Layer 5 of a small transformer language model trained on English Wikipedia (12 layers, counted from 0, width 128).
A neuron adds its activation times its output weights to the MLP's output. To switch it off is to set its activation to zero at one token and run the rest of the model.

Output weights of the MLP neurons that the questions are about. A number n stands for (n - 128) times 0.0053.
n33: 95, 157, 132, 118, 94, 130, 149, 140, 88, 156, 158, 186, 168, 139, 174, 146, 114, 113, 130, 123, 130, 114, 130, 135, 156, 133, 153, 126, 123, 144, 77, 139, 92, 56, 162, 131, 99, 205, 66, 139, 99, 77, 174, 107, 117, 129, 135, 165, 190, 118, 131, 137, 166, 161, 136, 133, 148, 60, 125, 144, 149, 83, 115, 138, 159, 142, 151, 93, 115, 51, 155, 111, 210, 89, 192, 100, 66, 147, 64, 99, 152, 93, 165, 78, 148, 152, 145, 130, 102, 126, 122, 135, 72, 79, 167, 142, 98, 125, 198, 116, 151, 84, 106, 96, 156, 109, 189, 103, 149, 97, 103, 135, 120, 147, 110, 103, 148, 119, 129, 145, 123, 152, 132, 167, 74, 146, 97, 153
n55: 120, 129, 148, 116, 134, 120, 131, 124, 126, 89, 148, 118, 172, 141, 189, 94, 83, 153, 125, 198, 113, 124, 170, 160, 188, 143, 158, 124, 166, 124, 68, 139, 111, 98, 132, 123, 83, 176, 88, 89, 98, 130, 146, 149, 172, 42, 159, 139, 121, 126, 122, 82, 133, 132, 145, 98, 208, 96, 126, 88, 184, 155, 175, 130, 97, 124, 140, 141, 124, 115, 131, 111, 140, 109, 86, 91, 74, 162, 83, 134, 151, 124, 123, 166, 140, 152, 163, 138, 131, 137, 124, 149, 102, 102, 130, 123, 111, 74, 120, 78, 153, 117, 129, 139, 203, 79, 154, 115, 108, 100, 124, 131, 164, 105, 141, 115, 102, 86, 122, 135, 68, 167, 105, 116, 131, 159, 135, 154
n101: 110, 117, 133, 141, 63, 125, 130, 170, 170, 116, 167, 163, 129, 165, 165, 136, 121, 119, 157, 89, 160, 215, 148, 139, 101, 74, 123, 131, 121, 60, 130, 126, 177, 113, 91, 105, 82, 191, 94, 86, 125, 72, 165, 112, 66, 142, 99, 174, 128, 86, 118, 169, 137, 171, 116, 192, 94, 158, 123, 145, 154, 123, 94, 157, 136, 125, 69, 106, 177, 122, 102, 165, 85, 72, 137, 124, 97, 172, 128, 148, 144, 185, 133, 117, 149, 57, 135, 106, 115, 169, 164, 171, 152, 70, 148, 99, 163, 128, 167, 164, 135, 127, 127, 84, 139, 147, 47, 137, 139, 79, 124, 109, 72, 93, 117, 119, 131, 91, 127, 162, 152, 128, 180, 167, 129, 78, 130, 156
n142: 149, 127, 111, 108, 95, 139, 130, 111, 131, 126, 142, 123, 121, 131, 77, 140, 119, 111, 127, 129, 136, 160, 52, 184, 154, 133, 86, 122, 131, 106, 150, 140, 140, 139, 127, 139, 102, 138, 146, 156, 91, 110, 155, 115, 100, 131, 107, 148, 129, 164, 157, 131, 135, 109, 54, 137, 169, 85, 119, 125, 116, 115, 125, 149, 155, 168, 132, 129, 90, 160, 150, 158, 122, 142, 112, 133, 96, 139, 95, 67, 63, 121, 145, 115, 178, 131, 148, 115, 135, 144, 151, 40, 119, 152, 110, 122, 178, 163, 204, 164, 131, 125, 62, 148, 86, 145, 153, 128, 198, 126, 122, 155, 184, 98, 119, 68, 157, 124, 150, 125, 99, 136, 104, 71, 147, 83, 138, 165
n155: 85, 106, 119, 175, 68, 111, 148, 105, 176, 152, 117, 86, 151, 188, 155, 163, 120, 174, 140, 81, 89, 73, 125, 140, 134, 140, 151, 147, 151, 131, 144, 116, 86, 87, 106, 134, 184, 147, 126, 126, 85, 124, 170, 126, 141, 150, 136, 134, 144, 109, 192, 114, 120, 141, 138, 78, 140, 123, 154, 122, 131, 157, 168, 118, 61, 167, 153, 148, 109, 109, 145, 189, 122, 130, 139, 138, 111, 140, 133, 113, 104, 136, 71, 103, 123, 154, 115, 105, 127, 117, 120, 151, 136, 154, 134, 166, 81, 96, 161, 97, 100, 123, 88, 125, 106, 103, 51, 133, 136, 112, 148, 167, 113, 135, 125, 126, 97, 188, 109, 117, 111, 176, 129, 117, 132, 194, 90, 102
n183: 177, 67, 127, 84, 121, 160, 103, 186, 111, 158, 174, 168, 104, 136, 148, 124, 163, 133, 116, 160, 111, 168, 195, 117, 165, 108, 136, 142, 100, 118, 141, 120, 134, 99, 48, 149, 96, 158, 97, 181, 105, 86, 141, 106, 92, 146, 99, 112, 151, 127, 115, 134, 140, 167, 125, 154, 108, 118, 131, 127, 133, 182, 119, 163, 134, 121, 151, 187, 146, 106, 115, 114, 126, 139, 155, 106, 87, 139, 121, 143, 108, 62, 105, 56, 151, 120, 147, 104, 156, 112, 130, 118, 127, 125, 80, 112, 115, 151, 123, 130, 142, 153, 108, 60, 95, 72, 119, 125, 164, 105, 156, 125, 156, 119, 83, 120, 161, 184, 141, 171, 136, 143, 136, 162, 103, 135, 96, 109
n190: 140, 132, 172, 130, 92, 153, 110, 128, 106, 101, 131, 140, 100, 72, 166, 121, 120, 160, 142, 64, 109, 144, 124, 157, 122, 185, 135, 173, 173, 175, 139, 150, 178, 88, 141, 103, 101, 157, 93, 79, 177, 178, 122, 170, 73, 79, 140, 129, 100, 91, 189, 200, 117, 181, 134, 94, 90, 154, 94, 104, 124, 100, 119, 91, 105, 103, 149, 95, 145, 142, 101, 147, 142, 154, 162, 125, 104, 77, 119, 78, 140, 133, 112, 118, 134, 137, 86, 134, 177, 187, 137, 100, 122, 140, 147, 145, 127, 159, 154, 171, 131, 88, 144, 184, 123, 155, 138, 110, 130, 162, 150, 152, 143, 94, 81, 100, 114, 122, 77, 100, 73, 115, 147, 129, 116, 141, 117, 97
n233: 148, 140, 166, 113, 141, 82, 126, 76, 74, 105, 137, 141, 89, 164, 138, 97, 84, 132, 132, 30, 169, 184, 115, 126, 91, 148, 121, 139, 114, 137, 138, 75, 112, 93, 140, 184, 136, 89, 147, 63, 122, 101, 154, 199, 112, 90, 157, 98, 189, 160, 156, 122, 187, 138, 109, 96, 138, 137, 145, 104, 109, 152, 87, 136, 124, 108, 90, 94, 151, 184, 154, 158, 94, 103, 153, 135, 121, 148, 131, 156, 177, 163, 98, 112, 146, 89, 154, 104, 146, 93, 145, 158, 96, 158, 145, 132, 153, 127, 145, 113, 50, 144, 80, 133, 105, 114, 162, 147, 119, 123, 119, 192, 100, 136, 121, 147, 168, 85, 112, 157, 138, 180, 117, 145, 131, 75, 129, 173
n245: 136, 140, 99, 140, 61, 163, 144, 117, 105, 114, 106, 93, 191, 153, 155, 151, 146, 114, 114, 167, 94, 171, 126, 185, 135, 91, 108, 135, 170, 93, 88, 182, 79, 108, 132, 107, 116, 177, 112, 155, 163, 115, 109, 135, 99, 135, 120, 87, 160, 110, 172, 161, 118, 92, 93, 113, 197, 118, 150, 149, 161, 188, 114, 136, 94, 96, 135, 141, 138, 132, 139, 98, 75, 146, 118, 147, 101, 187, 103, 132, 124, 108, 117, 139, 146, 188, 137, 140, 122, 134, 114, 142, 66, 150, 66, 139, 142, 122, 217, 138, 135, 111, 72, 86, 190, 61, 155, 102, 151, 100, 96, 134, 132, 124, 143, 140, 178, 82, 111, 126, 145, 132, 97, 101, 67, 119, 154, 138
n330: 120, 141, 160, 136, 66, 117, 144, 99, 31, 148, 103, 113, 138, 42, 163, 161, 161, 60, 135, 152, 111, 132, 115, 238, 174, 175, 143, 146, 136, 97, 131, 121, 169, 160, 150, 178, 102, 154, 70, 141, 120, 160, 150, 109, 126, 105, 147, 180, 118, 118, 117, 152, 135, 136, 104, 81, 110, 153, 106, 143, 139, 123, 104, 179, 130, 138, 186, 111, 121, 147, 132, 158, 99, 110, 145, 104, 139, 130, 140, 133, 49, 125, 80, 118, 128, 120, 102, 97, 119, 120, 138, 114, 109, 158, 128, 133, 128, 178, 136, 168, 145, 76, 152, 114, 114, 128, 140, 217, 64, 165, 43, 110, 144, 133, 126, 144, 92, 178, 98, 84, 147, 136, 92, 106, 125, 146, 129, 109
n378: 147, 106, 130, 119, 105, 114, 121, 123, 127, 97, 142, 54, 84, 137, 67, 106, 128, 141, 176, 114, 154, 109, 136, 77, 118, 171, 149, 150, 151, 164, 151, 147, 145, 200, 143, 113, 114, 117, 105, 139, 118, 152, 110, 177, 125, 91, 175, 134, 107, 138, 174, 137, 178, 126, 112, 137, 203, 102, 78, 109, 123, 104, 143, 173, 120, 137, 141, 103, 93, 97, 164, 192, 210, 129, 133, 167, 100, 146, 108, 67, 167, 100, 122, 89, 98, 142, 96, 127, 54, 135, 105, 142, 180, 122, 106, 96, 141, 131, 148, 130, 150, 103, 154, 172, 129, 158, 156, 84, 154, 91, 112, 75, 88, 157, 89, 115, 72, 147, 112, 94, 89, 151, 132, 123, 131, 169, 146, 93
n410: 248, 170, 126, 87, 78, 138, 151, 102, 179, 90, 105, 85, 118, 177, 162, 112, 170, 83, 65, 137, 142, 119, 129, 126, 93, 93, 132, 127, 153, 136, 154, 160, 179, 144, 179, 106, 114, 87, 143, 114, 112, 84, 80, 174, 126, 90, 157, 108, 83, 143, 90, 83, 141, 114, 194, 82, 174, 145, 65, 160, 116, 179, 185, 65, 145, 138, 71, 112, 169, 137, 110, 141, 139, 127, 97, 127, 94, 130, 84, 109, 56, 153, 169, 198, 148, 161, 165, 142, 126, 86, 156, 139, 133, 81, 141, 126, 118, 117, 160, 134, 102, 115, 129, 74, 150, 123, 143, 181, 147, 139, 132, 83, 118, 139, 115, 105, 167, 152, 97, 153, 152, 128, 147, 156, 79, 140, 135, 58
n446: 79, 147, 110, 138, 174, 150, 146, 163, 127, 140, 135, 111, 150, 120, 134, 70, 121, 162, 163, 142, 142, 140, 120, 113, 126, 166, 92, 122, 87, 108, 91, 129, 125, 142, 190, 103, 202, 108, 113, 82, 121, 127, 177, 115, 165, 131, 95, 101, 185, 125, 158, 155, 114, 173, 116, 75, 59, 163, 108, 58, 122, 107, 143, 102, 114, 107, 186, 87, 125, 116, 95, 130, 128, 128, 160, 77, 189, 165, 131, 83, 150, 118, 145, 137, 110, 161, 95, 120, 91, 148, 140, 165, 116, 138, 92, 170, 117, 98, 114, 197, 167, 78, 143, 109, 71, 88, 16, 145, 143, 113, 165, 131, 128, 107, 122, 207, 151, 192, 125, 121, 87, 150, 105, 155, 126, 147, 109, 170
n468: 79, 153, 126, 80, 113, 102, 98, 156, 78, 143, 160, 166, 34, 114, 72, 138, 155, 113, 130, 100, 108, 212, 123, 158, 154, 104, 119, 114, 116, 95, 144, 87, 216, 160, 70, 126, 162, 155, 131, 168, 119, 46, 116, 116, 131, 55, 139, 181, 131, 77, 64, 127, 135, 166, 84, 138, 138, 123, 144, 153, 194, 122, 142, 136, 203, 133, 127, 166, 96, 134, 156, 164, 184, 96, 115, 83, 138, 109, 133, 130, 152, 112, 129, 144, 121, 130, 149, 87, 78, 109, 79, 126, 173, 129, 148, 147, 121, 123, 107, 116, 150, 137, 118, 107, 141, 116, 163, 151, 84, 188, 59, 186, 120, 80, 133, 135, 143, 158, 146, 136, 171, 145, 143, 82, 91, 188, 141, 156

Each question names a token from some text and the token that comes next. It shows the activations a of the neurons there, in the order above. A number n stands for (n - 128) times 0.036.

Then comes g, the gradient of the next token's log-probability with respect to the MLP's output, scaled to length 1. A neuron's effect is roughly proportional to its activation times (output weights . g). A number n stands for (n - 128) times 0.0028.

"mes", then " with"
a: 166, 200, 151, 124, 123, 124, 128, 128, 128, 128, 126, 128, 128, 123
g: 135, 166, 168, 97, 134, 112, 142, 183, 126, 124, 162, 50, 143, 86, 159, 177, 116, 128, 138, 108, 155, 131, 135, 176, 219, 143, 112, 150, 98, 163, 149, 130, 155, 157, 147, 101, 123, 134, 121, 82, 120, 128, 113, 57, 111, 119, 206, 125, 86, 114, 106, 88, 78, 118, 157, 161, 127, 94, 115, 99, 196, 125, 112, 118, 85, 120, 90, 107, 138, 151, 116, 119, 104, 131, 148, 119, 160, 140, 74, 113, 141, 153, 144, 83, 100, 98, 196, 123, 134, 106, 137, 86, 183, 135, 103, 56, 88, 164, 119, 127, 176, 151, 94, 112, 100, 98, 158, 126, 144, 103, 180, 113, 154, 128, 116, 137, 132, 183, 106, 153, 103, 109, 83, 113, 164, 201, 125, 121
Switching off which neuron hurts the next token most? n55

"chen", then ","
a: 128, 166, 128, 126, 128, 127, 128, 125, 128, 124, 169, 128, 146, 128
g: 128, 123, 145, 143, 139, 123, 104, 109, 110, 81, 144, 127, 150, 124, 108, 121, 155, 62, 169, 68, 93, 134, 133, 129, 81, 153, 106, 217, 168, 134, 182, 87, 59, 133, 74, 127, 187, 118, 121, 101, 80, 152, 106, 117, 120, 158, 139, 164, 116, 133, 133, 186, 148, 137, 127, 125, 119, 136, 152, 114, 116, 97, 128, 97, 114, 107, 99, 127, 113, 156, 116, 175, 121, 62, 79, 162, 149, 86, 158, 158, 186, 158, 111, 136, 89, 153, 142, 170, 166, 130, 170, 109, 80, 76, 175, 179, 70, 101, 118, 121, 122, 67, 157, 84, 97, 125, 122, 143, 166, 114, 135, 156, 175, 170, 141, 162, 104, 99, 136, 160, 178, 101, 97, 103, 133, 151, 167, 134
Which neuron, switched off, raises the next token's probability most? n55

"z", then "l"
a: 125, 133, 165, 216, 128, 128, 204, 127, 126, 124, 128, 128, 125, 128
g: 161, 111, 147, 121, 143, 153, 112, 149, 106, 164, 119, 105, 135, 147, 88, 170, 166, 115, 152, 53, 82, 118, 89, 121, 105, 106, 100, 107, 220, 47, 183, 106, 161, 112, 165, 141, 137, 110, 129, 164, 154, 57, 90, 102, 137, 174, 98, 157, 104, 112, 147, 117, 141, 123, 101, 135, 110, 111, 88, 133, 122, 118, 145, 115, 163, 135, 94, 126, 144, 99, 191, 147, 121, 132, 119, 148, 116, 184, 117, 128, 127, 116, 71, 99, 110, 169, 117, 160, 113, 118, 152, 80, 166, 133, 159, 126, 199, 150, 134, 159, 92, 94, 96, 153, 146, 193, 164, 108, 105, 132, 132, 115, 187, 139, 104, 121, 102, 143, 116, 142, 79, 81, 133, 188, 146, 111, 175, 55
Which two neurons, each switched off alone, lower its probability most, in order? n142, n190

"ores", then " in"
a: 130, 126, 181, 124, 126, 128, 128, 124, 128, 127, 134, 128, 165, 125
g: 146, 92, 176, 120, 142, 106, 187, 148, 219, 172, 95, 144, 135, 119, 153, 116, 87, 125, 167, 105, 106, 136, 72, 130, 124, 107, 157, 159, 81, 163, 126, 123, 129, 108, 132, 149, 147, 114, 176, 168, 145, 114, 144, 149, 156, 140, 150, 165, 104, 117, 106, 144, 155, 149, 118, 112, 155, 119, 86, 123, 177, 138, 133, 121, 90, 174, 149, 119, 108, 124, 78, 86, 78, 108, 54, 121, 85, 123, 122, 108, 139, 91, 79, 87, 156, 78, 154, 122, 189, 96, 182, 153, 172, 146, 102, 110, 122, 176, 139, 101, 138, 85, 84, 167, 161, 138, 136, 118, 54, 125, 127, 107, 140, 69, 89, 181, 89, 125, 100, 156, 111, 159, 166, 113, 132, 89, 129, 191
Switching off which neuron hurts the next token most? n101

" bus", then "es,"
a: 135, 128, 131, 127, 127, 148, 128, 127, 131, 160, 126, 128, 126, 128
g: 152, 130, 139, 82, 107, 100, 91, 180, 107, 131, 129, 110, 170, 79, 87, 110, 154, 194, 163, 136, 30, 145, 108, 67, 130, 104, 177, 168, 165, 174, 111, 129, 88, 123, 75, 141, 129, 183, 135, 135, 126, 140, 137, 123, 115, 80, 136, 137, 86, 119, 128, 135, 154, 130, 54, 127, 153, 159, 157, 101, 172, 112, 160, 100, 133, 129, 69, 151, 147, 140, 96, 113, 150, 153, 163, 106, 170, 73, 97, 144, 60, 78, 147, 153, 123, 154, 136, 136, 156, 83, 132, 149, 111, 132, 152, 120, 150, 146, 125, 91, 147, 128, 212, 107, 83, 140, 97, 126, 162, 162, 178, 107, 105, 150, 136, 64, 164, 109, 125, 150, 111, 163, 111, 141, 115, 162, 102, 149
Which neuron, switched off, raises the next token's probability most? n330

" Bas", then "ic"
a: 126, 128, 126, 140, 128, 125, 177, 128, 128, 128, 176, 128, 125, 128
g: 178, 165, 112, 184, 127, 16, 120, 161, 33, 147, 126, 113, 163, 128, 139, 93, 145, 101, 63, 92, 122, 129, 141, 150, 106, 116, 150, 113, 106, 162, 127, 177, 140, 72, 94, 161, 90, 78, 177, 129, 108, 139, 153, 95, 134, 133, 142, 131, 111, 113, 103, 116, 149, 147, 158, 133, 177, 70, 98, 86, 102, 145, 191, 89, 142, 158, 153, 166, 111, 123, 154, 129, 144, 137, 91, 97, 114, 110, 154, 110, 132, 77, 150, 99, 145, 140, 110, 126, 119, 86, 137, 85, 190, 70, 172, 157, 139, 141, 85, 192, 105, 133, 171, 98, 135, 169, 129, 159, 100, 155, 123, 140, 113, 184, 173, 127, 123, 132, 135, 90, 132, 149, 118, 138, 130, 157, 146, 106
Switching off which neuron hurts the next token most? n378

"ed.", then " Gu"
a: 166, 127, 162, 144, 128, 128, 127, 128, 128, 128, 127, 126, 128, 128
g: 171, 124, 96, 144, 113, 191, 138, 116, 152, 164, 181, 122, 96, 95, 220, 88, 167, 110, 141, 115, 126, 65, 112, 139, 112, 135, 145, 92, 116, 105, 120, 39, 81, 132, 145, 126, 90, 153, 164, 147, 147, 126, 194, 132, 98, 97, 149, 90, 140, 155, 130, 182, 126, 133, 116, 86, 84, 111, 139, 152, 106, 113, 158, 102, 149, 129, 130, 108, 112, 120, 146, 110, 171, 179, 125, 103, 146, 137, 122, 115, 167, 80, 142, 152, 99, 72, 98, 129, 107, 138, 146, 144, 72, 182, 119, 150, 110, 150, 165, 114, 88, 181, 112, 61, 134, 56, 172, 193, 148, 137, 130, 126, 131, 118, 127, 113, 123, 141, 139, 184, 116, 117, 129, 141, 112, 164, 48, 147
Which neuron, switched off, raises the next token's probability most? n101

"ised", then " p"
a: 128, 125, 125, 125, 128, 123, 125, 126, 123, 217, 128, 123, 127, 128
g: 94, 117, 131, 173, 120, 98, 155, 155, 51, 163, 127, 111, 116, 131, 142, 136, 163, 97, 100, 120, 121, 129, 79, 118, 117, 119, 166, 165, 138, 167, 80, 116, 183, 130, 161, 149, 166, 165, 137, 136, 105, 138, 75, 187, 105, 178, 122, 87, 114, 100, 133, 116, 124, 96, 143, 156, 151, 150, 139, 146, 142, 196, 148, 88, 113, 134, 161, 159, 137, 171, 215, 128, 171, 134, 145, 102, 128, 89, 74, 130, 128, 161, 145, 148, 127, 107, 163, 53, 117, 71, 75, 108, 114, 92, 74, 151, 135, 174, 136, 75, 170, 147, 160, 124, 81, 199, 124, 132, 104, 108, 164, 97, 126, 96, 91, 134, 139, 105, 113, 109, 141, 88, 128, 102, 180, 115, 81, 100
Switching off which neuron hurts the next token most? n330

"oma", then " level"
a: 205, 127, 128, 151, 126, 123, 127, 123, 151, 125, 124, 128, 124, 128
g: 101, 100, 120, 155, 114, 115, 163, 122, 195, 111, 115, 147, 108, 127, 120, 123, 224, 122, 95, 128, 124, 107, 63, 109, 114, 122, 112, 129, 85, 143, 141, 138, 159, 117, 130, 181, 147, 115, 87, 126, 136, 120, 164, 145, 145, 111, 147, 84, 169, 160, 183, 125, 122, 163, 134, 192, 134, 87, 72, 110, 86, 139, 144, 150, 137, 180, 165, 100, 84, 125, 145, 137, 111, 143, 148, 156, 68, 112, 85, 143, 185, 160, 108, 116, 127, 90, 208, 79, 101, 115, 122, 87, 117, 165, 114, 129, 141, 128, 166, 95, 126, 114, 114, 152, 201, 138, 111, 140, 168, 116, 68, 96, 91, 126, 111, 126, 119, 90, 99, 153, 120, 106, 146, 142, 120, 73, 119, 232
Which two neurons, each switched off alone, lower its probability most, in order? n33, n142

" Mass", then "'"
a: 128, 128, 128, 128, 184, 191, 127, 128, 126, 128, 128, 128, 124, 128
g: 104, 135, 131, 148, 133, 165, 162, 91, 121, 143, 172, 173, 212, 158, 136, 166, 82, 168, 85, 117, 117, 153, 114, 164, 126, 108, 99, 168, 121, 118, 135, 105, 166, 46, 116, 118, 105, 159, 122, 159, 140, 138, 86, 125, 135, 87, 143, 92, 139, 122, 122, 86, 95, 175, 115, 90, 186, 86, 90, 85, 146, 169, 158, 115, 66, 104, 140, 136, 113, 112, 122, 185, 124, 98, 90, 162, 130, 115, 135, 132, 199, 162, 135, 42, 129, 113, 130, 133, 65, 99, 108, 177, 88, 116, 125, 120, 126, 129, 141, 132, 157, 176, 119, 126, 122, 140, 136, 100, 162, 110, 107, 231, 128, 132, 116, 81, 151, 143, 105, 120, 101, 112, 196, 130, 147, 129, 122, 101
Switching off which neuron hurts the next token most? n155

"iy", then "ang"
a: 171, 128, 127, 127, 128, 128, 124, 128, 148, 128, 128, 128, 129, 128
g: 189, 126, 85, 205, 105, 146, 105, 131, 71, 127, 130, 177, 108, 127, 180, 96, 82, 79, 122, 123, 177, 133, 130, 123, 110, 128, 51, 138, 116, 95, 79, 127, 163, 132, 165, 147, 134, 30, 113, 146, 103, 142, 142, 104, 161, 131, 138, 145, 141, 122, 118, 131, 109, 195, 141, 128, 146, 119, 81, 195, 136, 165, 111, 195, 125, 133, 121, 95, 105, 126, 168, 160, 109, 135, 109, 154, 116, 125, 133, 134, 220, 127, 154, 129, 126, 127, 148, 62, 94, 124, 128, 114, 115, 142, 97, 96, 65, 138, 104, 113, 139, 165, 79, 144, 162, 64, 139, 175, 178, 132, 97, 143, 110, 170, 86, 115, 140, 143, 143, 131, 159, 127, 112, 153, 104, 87, 122, 144
Switching off which neuron hurts the next token most? n33

" and", then " field"
a: 136, 128, 128, 128, 128, 153, 128, 128, 124, 128, 128, 170, 128, 128
g: 109, 102, 98, 183, 116, 110, 157, 106, 93, 187, 113, 44, 155, 122, 133, 122, 202, 158, 59, 148, 169, 127, 127, 87, 137, 122, 130, 116, 151, 182, 120, 118, 183, 143, 131, 160, 139, 106, 132, 132, 127, 154, 107, 118, 130, 179, 146, 114, 98, 142, 165, 129, 130, 110, 110, 151, 149, 99, 97, 151, 124, 183, 134, 104, 116, 177, 120, 107, 137, 81, 169, 112, 108, 142, 138, 94, 101, 125, 103, 103, 140, 148, 127, 117, 113, 28, 208, 112, 90, 82, 104, 72, 138, 103, 109, 142, 187, 103, 112, 154, 157, 145, 174, 187, 138, 140, 99, 111, 112, 221, 138, 80, 89, 109, 151, 82, 140, 129, 101, 104, 135, 150, 136, 129, 136, 104, 159, 129
Switching off which neuron hurts the next token most? n410

"ctoral", then " and"
a: 126, 123, 125, 128, 128, 127, 128, 129, 125, 216, 123, 128, 135, 128
g: 130, 156, 167, 168, 112, 187, 119, 114, 154, 101, 174, 130, 171, 141, 172, 147, 75, 99, 169, 40, 132, 124, 137, 164, 153, 201, 71, 167, 119, 154, 115, 76, 122, 117, 118, 141, 106, 111, 139, 113, 148, 89, 127, 93, 89, 93, 144, 143, 107, 101, 131, 194, 124, 144, 139, 134, 141, 158, 110, 40, 130, 155, 142, 139, 72, 113, 167, 147, 130, 146, 92, 129, 155, 153, 141, 101, 137, 135, 125, 82, 181, 113, 128, 118, 86, 109, 128, 165, 74, 156, 122, 153, 137, 95, 74, 68, 54, 109, 119, 97, 110, 110, 151, 121, 80, 159, 114, 137, 80, 153, 123, 143, 177, 163, 107, 124, 121, 154, 145, 141, 189, 133, 84, 154, 131, 171, 157, 121
Switching off which neuron hurts the next token most? n330

" respond", then " to"
a: 124, 126, 172, 128, 126, 126, 126, 128, 185, 127, 164, 127, 124, 125
g: 153, 123, 107, 176, 114, 95, 97, 123, 125, 140, 155, 75, 159, 188, 123, 76, 50, 200, 107, 146, 121, 158, 176, 113, 145, 153, 196, 100, 103, 69, 109, 121, 148, 178, 186, 114, 147, 129, 77, 141, 109, 162, 122, 147, 112, 125, 80, 138, 67, 134, 148, 173, 85, 152, 104, 96, 159, 167, 163, 158, 126, 141, 136, 109, 128, 163, 97, 109, 161, 119, 127, 153, 133, 113, 74, 148, 108, 96, 118, 148, 102, 164, 121, 62, 127, 122, 101, 152, 122, 190, 72, 84, 141, 122, 111, 159, 171, 110, 103, 104, 124, 129, 139, 122, 122, 106, 109, 114, 117, 147, 177, 117, 118, 55, 194, 74, 117, 109, 122, 171, 151, 109, 150, 119, 167, 135, 159, 151
Switching off which neuron hurts the next token most? n101

"lic", then "ants"
a: 128, 127, 128, 125, 127, 179, 128, 193, 128, 128, 123, 128, 123, 128
g: 141, 139, 138, 72, 149, 166, 143, 108, 124, 97, 148, 134, 145, 120, 169, 195, 131, 126, 114, 88, 115, 130, 145, 132, 147, 135, 47, 117, 129, 160, 137, 107, 75, 190, 159, 165, 81, 72, 100, 137, 106, 121, 133, 178, 113, 106, 64, 92, 173, 122, 101, 121, 163, 109, 116, 84, 173, 116, 149, 145, 125, 137, 103, 126, 206, 131, 173, 100, 103, 118, 126, 148, 127, 101, 142, 93, 99, 174, 119, 131, 136, 119, 154, 133, 145, 76, 123, 64, 140, 174, 110, 113, 147, 117, 69, 138, 123, 161, 187, 64, 140, 140, 143, 144, 136, 98, 164, 105, 156, 69, 105, 145, 134, 84, 119, 205, 124, 78, 153, 177, 178, 115, 116, 173, 163, 123, 89, 123
Switching off which neuron hurts the next token most? n233

"l", then "ai"
a: 126, 135, 128, 124, 128, 127, 128, 128, 127, 128, 179, 128, 134, 128
g: 189, 82, 80, 13, 159, 136, 141, 117, 95, 85, 110, 119, 66, 131, 100, 172, 131, 147, 132, 131, 187, 103, 156, 148, 138, 123, 162, 109, 139, 131, 94, 136, 153, 201, 118, 165, 124, 157, 140, 99, 176, 110, 98, 160, 178, 151, 145, 64, 96, 168, 117, 92, 119, 71, 111, 193, 121, 152, 154, 134, 100, 117, 107, 151, 118, 156, 187, 172, 141, 129, 74, 100, 93, 119, 146, 121, 108, 136, 127, 182, 95, 129, 77, 163, 77, 105, 104, 144, 136, 165, 156, 109, 171, 68, 109, 119, 166, 168, 137, 156, 139, 141, 137, 167, 143, 163, 123, 164, 117, 113, 112, 137, 89, 113, 88, 119, 123, 94, 153, 126, 117, 137, 134, 141, 120, 118, 103, 85
Switching off which neuron hurts the next token most? n378

" hall", then "ow"
a: 128, 211, 136, 129, 128, 140, 126, 128, 128, 131, 170, 128, 128, 126
g: 122, 98, 80, 136, 172, 120, 78, 109, 87, 80, 72, 76, 82, 153, 140, 195, 159, 114, 122, 148, 163, 140, 128, 118, 109, 75, 218, 140, 150, 199, 66, 116, 91, 126, 146, 113, 102, 52, 190, 110, 116, 147, 125, 106, 106, 142, 147, 138, 76, 107, 111, 126, 125, 85, 98, 127, 136, 145, 143, 122, 150, 99, 141, 139, 175, 146, 136, 117, 145, 133, 151, 152, 116, 135, 128, 147, 126, 173, 157, 161, 31, 135, 116, 169, 153, 107, 128, 117, 165, 140, 136, 111, 182, 97, 156, 106, 87, 98, 119, 111, 138, 159, 130, 116, 153, 162, 119, 172, 106, 96, 131, 85, 104, 116, 121, 124, 129, 87, 201, 135, 154, 154, 133, 197, 141, 165, 129, 116
Which neuron, switched off, raises the next token's probability most? n55

"m", then "e."
a: 152, 167, 126, 128, 125, 142, 128, 124, 124, 124, 146, 128, 128, 206
g: 65, 120, 99, 111, 131, 102, 138, 107, 146, 120, 124, 178, 142, 106, 92, 128, 118, 136, 149, 152, 81, 143, 158, 169, 123, 106, 137, 101, 138, 153, 143, 146, 166, 102, 90, 117, 137, 191, 155, 155, 106, 112, 144, 125, 193, 128, 145, 148, 190, 90, 132, 96, 111, 122, 84, 100, 100, 162, 134, 151, 147, 77, 139, 118, 96, 150, 172, 151, 67, 76, 87, 119, 136, 132, 163, 148, 156, 112, 85, 162, 128, 139, 155, 114, 208, 181, 199, 132, 93, 60, 105, 107, 118, 117, 89, 205, 136, 128, 128, 86, 138, 97, 144, 91, 109, 145, 142, 62, 126, 71, 112, 129, 181, 160, 104, 164, 175, 73, 132, 136, 94, 110, 96, 171, 146, 120, 152, 129
Which neuron, switched off, raises the next token's probability most? n378

" k", then "ing,"
a: 127, 123, 128, 128, 128, 123, 239, 128, 126, 144, 126, 144, 127, 127
g: 114, 145, 182, 126, 136, 115, 101, 95, 147, 174, 125, 130, 157, 135, 197, 137, 157, 201, 78, 148, 121, 159, 172, 81, 106, 151, 119, 185, 91, 103, 105, 115, 79, 174, 97, 85, 140, 143, 113, 121, 142, 147, 148, 97, 113, 124, 139, 168, 75, 160, 143, 159, 94, 99, 106, 129, 205, 68, 110, 120, 146, 150, 126, 111, 89, 158, 179, 111, 145, 157, 152, 121, 149, 104, 115, 92, 90, 70, 143, 131, 127, 154, 110, 138, 70, 123, 112, 115, 142, 125, 132, 195, 89, 159, 115, 99, 120, 162, 70, 162, 94, 89, 121, 149, 96, 135, 137, 134, 178, 191, 159, 148, 107, 131, 118, 148, 163, 123, 97, 120, 60, 145, 150, 85, 64, 131, 90, 154
Switching off which neuron hurts the next token most? n190

" in", then " February"
a: 126, 128, 127, 127, 128, 128, 128, 128, 174, 126, 128, 124, 126, 128
g: 165, 129, 100, 135, 147, 101, 144, 109, 95, 118, 83, 134, 165, 138, 162, 122, 109, 214, 170, 175, 132, 142, 129, 97, 128, 114, 149, 177, 148, 113, 126, 170, 136, 138, 128, 137, 101, 153, 144, 141, 223, 110, 147, 149, 143, 104, 91, 47, 128, 167, 139, 127, 104, 134, 97, 99, 141, 115, 160, 169, 118, 65, 115, 132, 137, 175, 138, 137, 119, 106, 190, 149, 97, 77, 64, 117, 122, 93, 124, 110, 89, 129, 144, 120, 141, 86, 128, 79, 121, 145, 108, 157, 91, 168, 124, 80, 152, 107, 81, 76, 143, 187, 108, 163, 150, 124, 90, 142, 133, 98, 59, 104, 128, 181, 115, 143, 191, 150, 78, 121, 102, 114, 145, 123, 94, 169, 185, 123
Switching off which neuron hurts the next token most? n245